Layer 7 of a small transformer language model trained on English Wikipedia (13 layers, counted from 0, width 64). Numbers have three digits each and are written without spaces.
In attention head 0, each number of a token's query or key is one row of weights dot the token's vector x plus its bias. A token spreads its attention over itself and the tokens before it by the softmax of 0.177 times query dot key.
The model reads these tokens: "us" " of" " Ly" "ons" " during" " the" " " "2" "nd" "-century" " dispute" " with" " G" "n" "ost" "ic" "ism" ".\n\n" "In" " the" " Eastern" " Orthodox" " tradition" " the" " inherited" " condition" " is" " usually" " called" " ancest" "ral" " s"

Query weights of the head. A number n stands for (n - 500) times 0.0015.
q0 (bias 0.083): 557472335566436566571406511635591553605400566413603207467563490411508596363426202495544578359550431291584646398562483555394688507234591529378548688520640591475637532491646387339470613459574513
q1 (bias -0.194): 492712728307695567517600601399486558367546415236285564598372436906240450793503567428577247511425514721629389470518406388274358589681588518771628234314422487269309642312576421516606300745080194
q2 (bias -0.114): 701633594432565513560594497456526499474454425710360461385445378729374370506528651451676263331360623580690220349502649387554628385540618360777651450453427503419506443259560282374689427603324324
q3 (bias 0.142): 374511393657452475545654334451521320467576423626586334455476501469593595494349569500703574474607477373722553431572618611426554645583331478254551589540567525628478522715564536463465537499618500
q4 (bias -0.132): 480545531379591463691646537582491656526406421500573440564467542471415377645530356448412471391455430464538444536341652363482473613298556459684485528492504593342513552336317480404471373521443436
q5 (bias 0.076): 401458729669452521576582523469329569668552394594533607266387525320597651400473569617518483475554378554564455537345758434478589416432541376333412430646459548636559437656451642681459630471620495
q6 (bias -0.099): 753470585511518594437543562396586538547586308506267381617539569583581538654260606574510521290448448620400522541349503342531337602453758552575623541356483627420567554580539250468446413488270475
q7 (bias 0.086): 645582550536320465669479355518512288601419662504492451238488446474543595455573709559563698510496373473575620485615423468533533398517390313354325338574573568657503624591305458409469619316529616
q8 (bias -0.142): 414593531290764503565563469420489551376473429450376644660581388672301497517680349380730197375278672557595316471511522477418569522482446466733546387372428488438379612385403490392581360820267372
q9 (bias 0.035): 493631544459592557392388604359347733547525481421561380442516492485421640494506386443464581557571451507438584591558333397414436498538472535345563493491601484490491778630521563564393350607354676
q10 (bias 0.094): 493456380495584375442426519467328436388487599477528529468536459511532638617591668503531474665566550417506595606668454608580468407587353393364538377581490447401475471561648595534482631639631431
q11 (bias 0.164): 674615253589626489609575400385421242698407527604530279373395405337654555494584525537628554633594545230574377432579660662636508368487458304349353551528621465697630584610489534561521628523468452
q12 (bias 0.014): 533567556565574614586379495610501509532487450460484390728407449618508556280479365495481604450503462400425533454492457576441554619528490548482414536489487447623556533758437473533344509522459309
q13 (bias 0.188): 522584373645568495730547367446145485615372480597655275232393479305565594290605587583432700599661416254432480683480760706593670491287542415187377669528596547658668498737297569498366526356677667
q14 (bias -0.035): 501426609512727479579591668604487374468501427519430381458387443598361378665607246311681298395517499653605460293536424520385491825582525224567503434580270517367587554548772586328532467482429355
q15 (bias -0.023): 603389575638504639568518454337453364418495405610355444571494548586611423413482587628564486455441461377409496392412573615602452650402719512525353502194505613460501453700303386621644354386510551
q16 (bias 0.047): 402533450581521467572299402414280605505369649451561345486428515546374447578552703573428521491603543514325580446523496580670624654482298693442385699473417416559580562537569611320453590422798586
q17 (bias -0.014): 681356406422535643548511430517643261549497638375447287564627467565620408455606495554736624570407390268490713460512498526580529859491281435559544543497491450311435562483474294473622470448435518
q18 (bias 0.027): 465379267527406445619404419572592519484417560542553561476533542437696514326418652599436499533454493386424493480591482647660583216554554530512516740464460593493615396321461552531498450406533620
q19 (bias 0.063): 710651406461444327497458373645628411385530549594502492535413558527727263312520574459281566459361704403585505474573484636604625244489475358456544492539488545677627452473542569590679394278691559
q20 (bias -0.059): 680404481590518456463471473539408694548483604431537844484597604302680501511509423440483605449446269425304486810532530507552476139374511653559412598444451456407399326411298519474393576489611697
q21 (bias -0.166): 513479607463435576571615618534497592517526461668539565564532519576371326588573470418415435386372444577404301544379525329563431484390701550770455449586479543426551436432348509428526525451369515
q22 (bias -0.007): 469458569626457565567591386455563351498533350699465382636488613539571370429475591538481455598475479460525368377374492413564370656441542505476309566588550501502593483604387529466520596420468540
q23 (bias 0.010): 512450403547475291476483611557466589484385472381580371378505646392507674492438556541300536619585584394525640503486498412413604688395394423467575489602493534361557566458592551438577499532578487
q24 (bias -0.175): 393433614449471495701638525585516536416398392581539731656498423475398485542617430325448427341452501656540382542330480352462401463477667545816369315555571480403405358350414490486510466519412415
q25 (bias -0.123): 384674715326471657295492535454533640469483539237500718670446622633384575621368391300362356609357562609440677369523190519165356662647599514676501368357667520509203616601423599488584305685342590
q26 (bias -0.036): 533629666496547620484394565527333862497439554325490356410457560501488555523332266540343592396494477544432653630515463473441490649422447657476468565606546443523497605471599523437300468503522571
q27 (bias -0.048): 287424642555511341392517633620569600437719477510426485757540619586542523321585293490428396468452425641438547426311515348257531609558423475492496536691409483477490489562585525434562513545479374
q28 (bias -0.095): 462488553422670390599526742599450755456458471487555531593514503567403606439655343544341433515590575510483323480340549311466545535330554484676452582621425449384512651498421601442467529535462408
q29 (bias -0.030): 385582417463577338407489580473340731462563492334499547480515568517522688569471335389572460455523674484604416536280525477430477315366545560546396523472537510679465621488434559534374457717422631
q30 (bias -0.058): 462851497434405593448587526307593705526536487573383967631653492580442679570370694525683365559473200619492393418599436355515458175604437498683466615485505237437403419490344348691437618499297352
q31 (bias -0.006): 214435454595450380538564404638515442462540589316529405481522628410480454474489528524513562639479542420391547438570484661337511551594315620490424553563493595391437672364339545566358489624673560

Key weights of the head. A number n stands for (n - 500) times 0.0017.
k0 (bias 0.050): 455311583955608584489487466592476628421525369593497529418426561350415536532560538652490354511598426530280519530390489378404537784513458477379533539521399433449507521530532379585524506566533427
k1 (bias 0.038): 441699388019436548612481589473544486428425500372605492522605384653504491437591440300502630455300554337818532370701476647460499464488525406410483546541633530627542627621464548304504460488491521
k2 (bias 0.038): 533692375148560590533492478524483495449322518408500503609557352777423423413564508253496560469338709391776515531668468651416556571475577431387384402505540500619532626569441528271547514408458525
k3 (bias -0.070): 575422583861479467341467426548566479484507463636385443550437585391527489492471443662493332571712529820330464460303510427497422556641517451552563520439412477438479450538625564642482539516438495
k4 (bias 0.028): 450621460177437471583505473601517562413475504329626571491545464655464426504567518314489576495382477261661529438709478567443583498387537408438473513566565323579530589522493442323523473434514537
k5 (bias 0.052): 501562571835490463454454406444578553548565471570527579507459445502425450546408512553329429409813593592341523603324475384544475534476629465767481470513440545344383414523418572600414511640451517
k6 (bias 0.004): 410580432233567579607472517480483436447605407432635493605479471741364460449585496308467560526286417233615485536629466553521445489545589382650483445491593496586504532633409487290424450460421611
k7 (bias 0.028): 548285550727449582368468420507505548595484476687504503415400490440609539380408474603500469498711470689220471606346638412582410558541587547395555553327357472400459482531567478654501603553591545
k8 (bias 0.078): 468668396075478546601521570494513517420373526307578539481595424650508416419671442303427612517338610355720540434723430575360567404420513467393556432494583477728536581493447454331587424467544527
k9 (bias 0.146): 314381531480470462560600662454426648552662442559650493452505566343542609510591444539452585534647430398382429548529383455459449317532643380454572524540525509583512497517492451505420514590533382
k10 (bias -0.024): 433356588759461383388511509401430497508457545591409457456520589282500592516346403639446438576632617663400442554326562375606516463632475532486470569486445590481486324563497655674506523541479476
k11 (bias 0.023): 577360672894526465376521456485376520514531537561411489443441371363560505448398487645442398551664527731293408570199610386482472621603538552507442481501374477395494428492569487596530546430509475
k12 (bias -0.065): 437399636745549525581473434392518541492518533463512442429517498400405527554580418450538561494488351537481546474408648466438451604457600395534647569564566491528498626393495399643412387491429497
k13 (bias 0.027): 617331673932540415316511430464457598567505491555560458416432517316499526518381487728425477516729552665181444620312529402528493593488577457615521507530346415402478348421574512692479553533576457
k14 (bias 0.014): 302548535340494589539499537560524401433398421389558398378436451702384486566416447344547594501435485413802654207582363607345551720629494543421567407364580480527565568575633528342601374488459494
k15 (bias -0.137): 618382591568592582449452501646595483564534413447602427541375350663568486601446481496454466483488392514503431565530550490525368633408568454718467390426501549500472403469455428472476349359384611
k16 (bias -0.017): 588262512973539378429507364623400492586441549520526471386476567251576584533359514566441537526593499520378514487407379475658489500515488542547586587582412493451530529357516584602500564551580455
k17 (bias -0.162): 335298523298601546565398486713577435468430578443576431521463396535524555397614403467520500570374422525437524421563577577502548532617495424303586557509658444659703526406544262549579442460445497
k18 (bias 0.080): 703445488783545504497504532521405428498526577617426347565461498353593512435425670668640456541613479654348438561484620420519564638454362566509384414582366513525470306451446548536542645429547547
k19 (bias 0.016): 659426616782511517326585496514506437701365536601267353461420454496421434511491593709581436577576483794346438658428565420565496588528419600388470523450390539496449420482567520552596496423496606
k20 (bias -0.026): 628479496640418406478485385344510512492655536491549622578592524470492473487410554701554590393372620415288485576497569462691546297468532484611482354470652526557370283349128342678569538536606525
k21 (bias 0.019): 522604390162492547579480452475503458461463476316567609520539413685513445566516582282535596450351510239718508512705451595399537483407503487494394457479607384557571616497424427383478445391531540
k22 (bias -0.058): 598491551702560523438468414701546432557569498408457565515406368584546430575430488433534413455602318489458542550445535544392469504602459505749545519315340510457511551459600456574540481433432534
k23 (bias -0.186): 255486512664425497456527414609498495464607502619578510448588502394442495564395465560488278592566533514336476489554453499580582498547431517538512598646452496464414569449522633471430555642518520
k24 (bias -0.033): 507666440070406512545448476429563480449522516364545584483591517647487443510566461257508555447414509321800592421710551643479531456452487451462433430463561394536539633477377432372457437447508601
k25 (bias -0.047): 368664313033358525646464625403558503545505511407566430548616532693517534634577388360485619532314354260621568370686473658488422371416511438345508505447577468560440646585484370364464349556481524
k26 (bias -0.052): 366402526579411389650485508440552552531539470534708503570538542560354524584538424462502582541487497303483588527561372530582537404499588444439678597634634496475491605416327398465355522579581409
k27 (bias -0.017): 236748455426485550654474506578514424517515402410523569448552487587395493572612451375595517453378422304626543281646373531376526414407480444592575532539596528521467698395437462506486428654383592
k28 (bias -0.013): 353642421314501501602551530574442538444552532326650625405615421519473424548522465224540564423427542267705536444743508551400548446304511451515463497603579497586517586383493461344536511514541478
k29 (bias 0.071): 521690486421361362494575610390427705578659436565613669486642452540502494441639460339378569534506528339612465492605399467369528303372464431495519466527520493554410561470445480417536498570584519
k30 (bias -0.035): 505666428175493591574439537381458447354526597369472528737668395625546570373583531255622594432330506372695501502573531642441379277407550530469424541571650454567419440532225454486447610634514465
k31 (bias -0.062): 576419488514348380565466402606504548454611551436656485542553614342586558444396491662592422501607512513423566301479459438358492476402338398462653580474471534470405534410575558504558522556498529

The vector x that enters this layer's attention at each token. A number n stands for (n - 500) times 0.0087.
0 "us": 431630415022491535550445621489493458431508499492565549486649544625428532579597551331537518623329568480702526427709485545421465479537479538271492509535594301591505511447485588430443502523466570
1 " of": 596538374035524501574459582464450449422482509435577501456650471652458548498668475364515558532282462360628599498704482545524510496515515465150569510506571482517541517495523578391568538565491546
2 " Ly": 516626384065472532583498589519434537445484470408621538479660435611475469574765503469523581524343535304626591528710555610484470538333448500347308449519503337626564544465573634372459525419494524
3 "ons": 468632348079474536546504585464567480383527459440579552481595498604481566566597562480551587568366528366695615441740412517424500583450452508265395427573567313580460498512527533450497574428487565
4 " during": 515527400055525508516444599414466514427496478468617501448638509632559560483651516473544499591252458315627615421665503514557534491563504533161530433504541470562539511574510538366561480565512444
5 " the": 593540422130482516518461494503412447499449564339594496442629450631490501542539599388531625511348510378662608492698506671531451490396529518125537471525525511541566548509479582414488474465516583
6 " ": 474541400036401489599515560493478411472463524456592527482688449599540301472549468479562626654370449285602412564774473657491536482397525485317491453456529507637743560495479511420459478415518717
7 "2": 557603429099486494677493509557502453393477418423594531505574522514600460448596537545565580595360511302686511507839554610460488579370505462260529449468497364615510592503390488318555456475572572
8 "nd": 621671453068459540462471524458472449531511562505603489472582451622422489470592425396510629552390539402660537459749545530485536569365475545199483507459513375537558536525486623391578416480501687
9 "-century": 593582465067466498516432502440472483524479593442596485469482518679492504523535506373577536591405497367675527494681504554416499495464496532140524517481548441617502519461539521344576474559647568
10 " dispute": 477637409089455533515519498411578493486441572417676420463619557604502524482507466421558571653429513433759601402625481428455511535596463467190501431518578428646488466504508465392497457472597572
11 " with": 512546348084504481626452507452500489493475468435539443463567547624500534436630482445519517554345477429621571492693490570528523496616521494098526568479557501523511518578495583378544553568534504
12 " G": 487581464083458485611563536517386526460498532373575555435591409549545500519644518451473578559447519416631556528645513775490491533375485486375277436484544313496780603496522570408564464319521569
13 "n": 541636476136518451586482576502619443371489552476604517500508584572455480487607514375452552563491510337623517517688487638418542603352493596324337478529527261566642503618489523409533488375500579
14 "ost": 523616377072475531483471542470595495462479529521632526441552493604418468565590394395489591602431499332688560531646435525536504625468519586288388523486603275535532419574579593464532498412518592
15 "ic": 583541441116467538440460546448600489440520552449629505444508517591399526577557448382591549608436533318636552451734474592470467564424514498239426552526586301545538456518544644379502548466603556
16 "ism": 532611387162498532427551580479574473415485542412638517440604490584449538587479467416550577643428521359715611437727401475438470570566498520241442472541601327558485392539556537397436515418586549
17 ".\n\n": 478564467151549440466609563413392511449542477447500525428684547528544713532500518383555510659441400361634505422705454645430495452468542536219520362453505461559565490687396536398499604594538456
18 "In": 483630391132505458474431569452457517503518455457541518518750510631610572501697531557474462570352464290572530524634595429658498402412402562196465506518534438638468437636583513382523519544502465
19 " the": 645557479188480487456473479419406455534471576366579526437636472598533509531533569422533643526408500421623601483672547657586425426319500539116520494530544520527536479556451565439459487456543558
20 " Eastern": 673553529099514529469500479412490461628468600421615574511661539506517510548578412429610525585433437340576570486677540569443460465288463504167407504500531450573502439507545552386555445546571592
21 " Orthodox": 624562484180526592442524529411466506481500602460560508489551450530458459501589356381641604609404485350611565520645498519426543474385502512168474489511623418616502387437482559410469516546645612
22 " tradition": 472608430149445485436547555403507479481509539351583542428590567562557553510451538534595591613456468410670653458638556449455516485511431521162518432527565379567514456550481407432517488492625576
23 " the": 643548507242473474458478466439396456528439569339600510428601487625510478558511526423551634554413517402602608477675527652568442459339489526111517492529555527529548496557480571425439467460593553
24 " inherited": 471609459106418579600476482478437470458455538428614470515532472616511547368516385501536604566482495503597577511644527523406596438472537521128496498485583445608491378583534552555487565596562479
25 " condition": 399592454130467545523555511443556542446554519399598464391577496521554511471449522491568550565467453466647652457603575504453603529579422548154462434538583396610493437581428415434491503452599616
26 " is": 406623385231506495579491506423531480524427488462508423453567682624404490419538494430559547647438403527558594464719595560375467441439467514160550592533504436554607549594518403430432542583555658
27 " usually": 373606389147448498586510533570508485562504487435463393500543571605468536483524498615602590544455437468599586443658558599440551469520453501113558538535536418541528538564518384420465514549550506
28 " called": 395521457124483526619466479493433460512448493406586454513494576558535505417544420450536618625491472535641607421540486574548513491670461503129586612456618411543544492528504490415527498536552546
29 " ancest": 435590334252370541513527490462446551492542571509614644464497375543474551421512289523496678517548428440632627269710641646515571612504430517265424516543560419641548518398456560462563363460461538
30 "ral": 560555518253402523465498539566496459525524649410589472476566450567465481556535304442551552584479483330582534305625485593461579445546469526176517575511608339572518449530546595388540526546606542
31 " s": 382619364248445473545505586500516618510540493418523474379472521685364499405585493624629475686520439442592638383625545751462508437513364471303429502540521363463747600497507471455459565407464550

Token 17 ".\n\n".
To which token does it give the most attention? 17 ".\n\n"

Token 23 " the".
Which token does it look at most, and with what share of its attention? 22 " tradition", with about 50%

Token 29 " ancest".
To which token does it give the most attention? 28 " called"

Token 22 " tradition".
To which token does it give the most attention? 18 "In"

Token 28 " called".
Which token does it look at most, and with what share of its attention? 28 " called", with about 60%

Token 24 " inherited".
To which token does it give the most attention? 24 " inherited"

Token 25 " condition".
Which token does it look at most, and with what share of its attention? 24 " inherited", with about 70%

Token 16 "ism".
To which token does it give the most attention? 11 " with"

Token 26 " is".
To which token does it give the most attention? 26 " is"

Token 31 " s".
Which token does it look at most, and with what share of its attention? 28 " called", with about 40%

Token 20 " Eastern".
To which token does it give the most attention? 18 "In"

Token 14 "ost".
Which token does it look at most, and with what share of its attention? 11 " with", with about 60%

Token 19 " the".
Which two tokens does it look at most, in order? 18 "In", 19 " the"

Token 30 "ral".
To which token does it give the most attention? 28 " called"

Token 21 " Orthodox".
Which token does it look at most, and with what share of its attention? 18 "In", with about 40%

Token 27 " usually".
Which token does it look at most, and with what share of its attention? 26 " is", with about 40%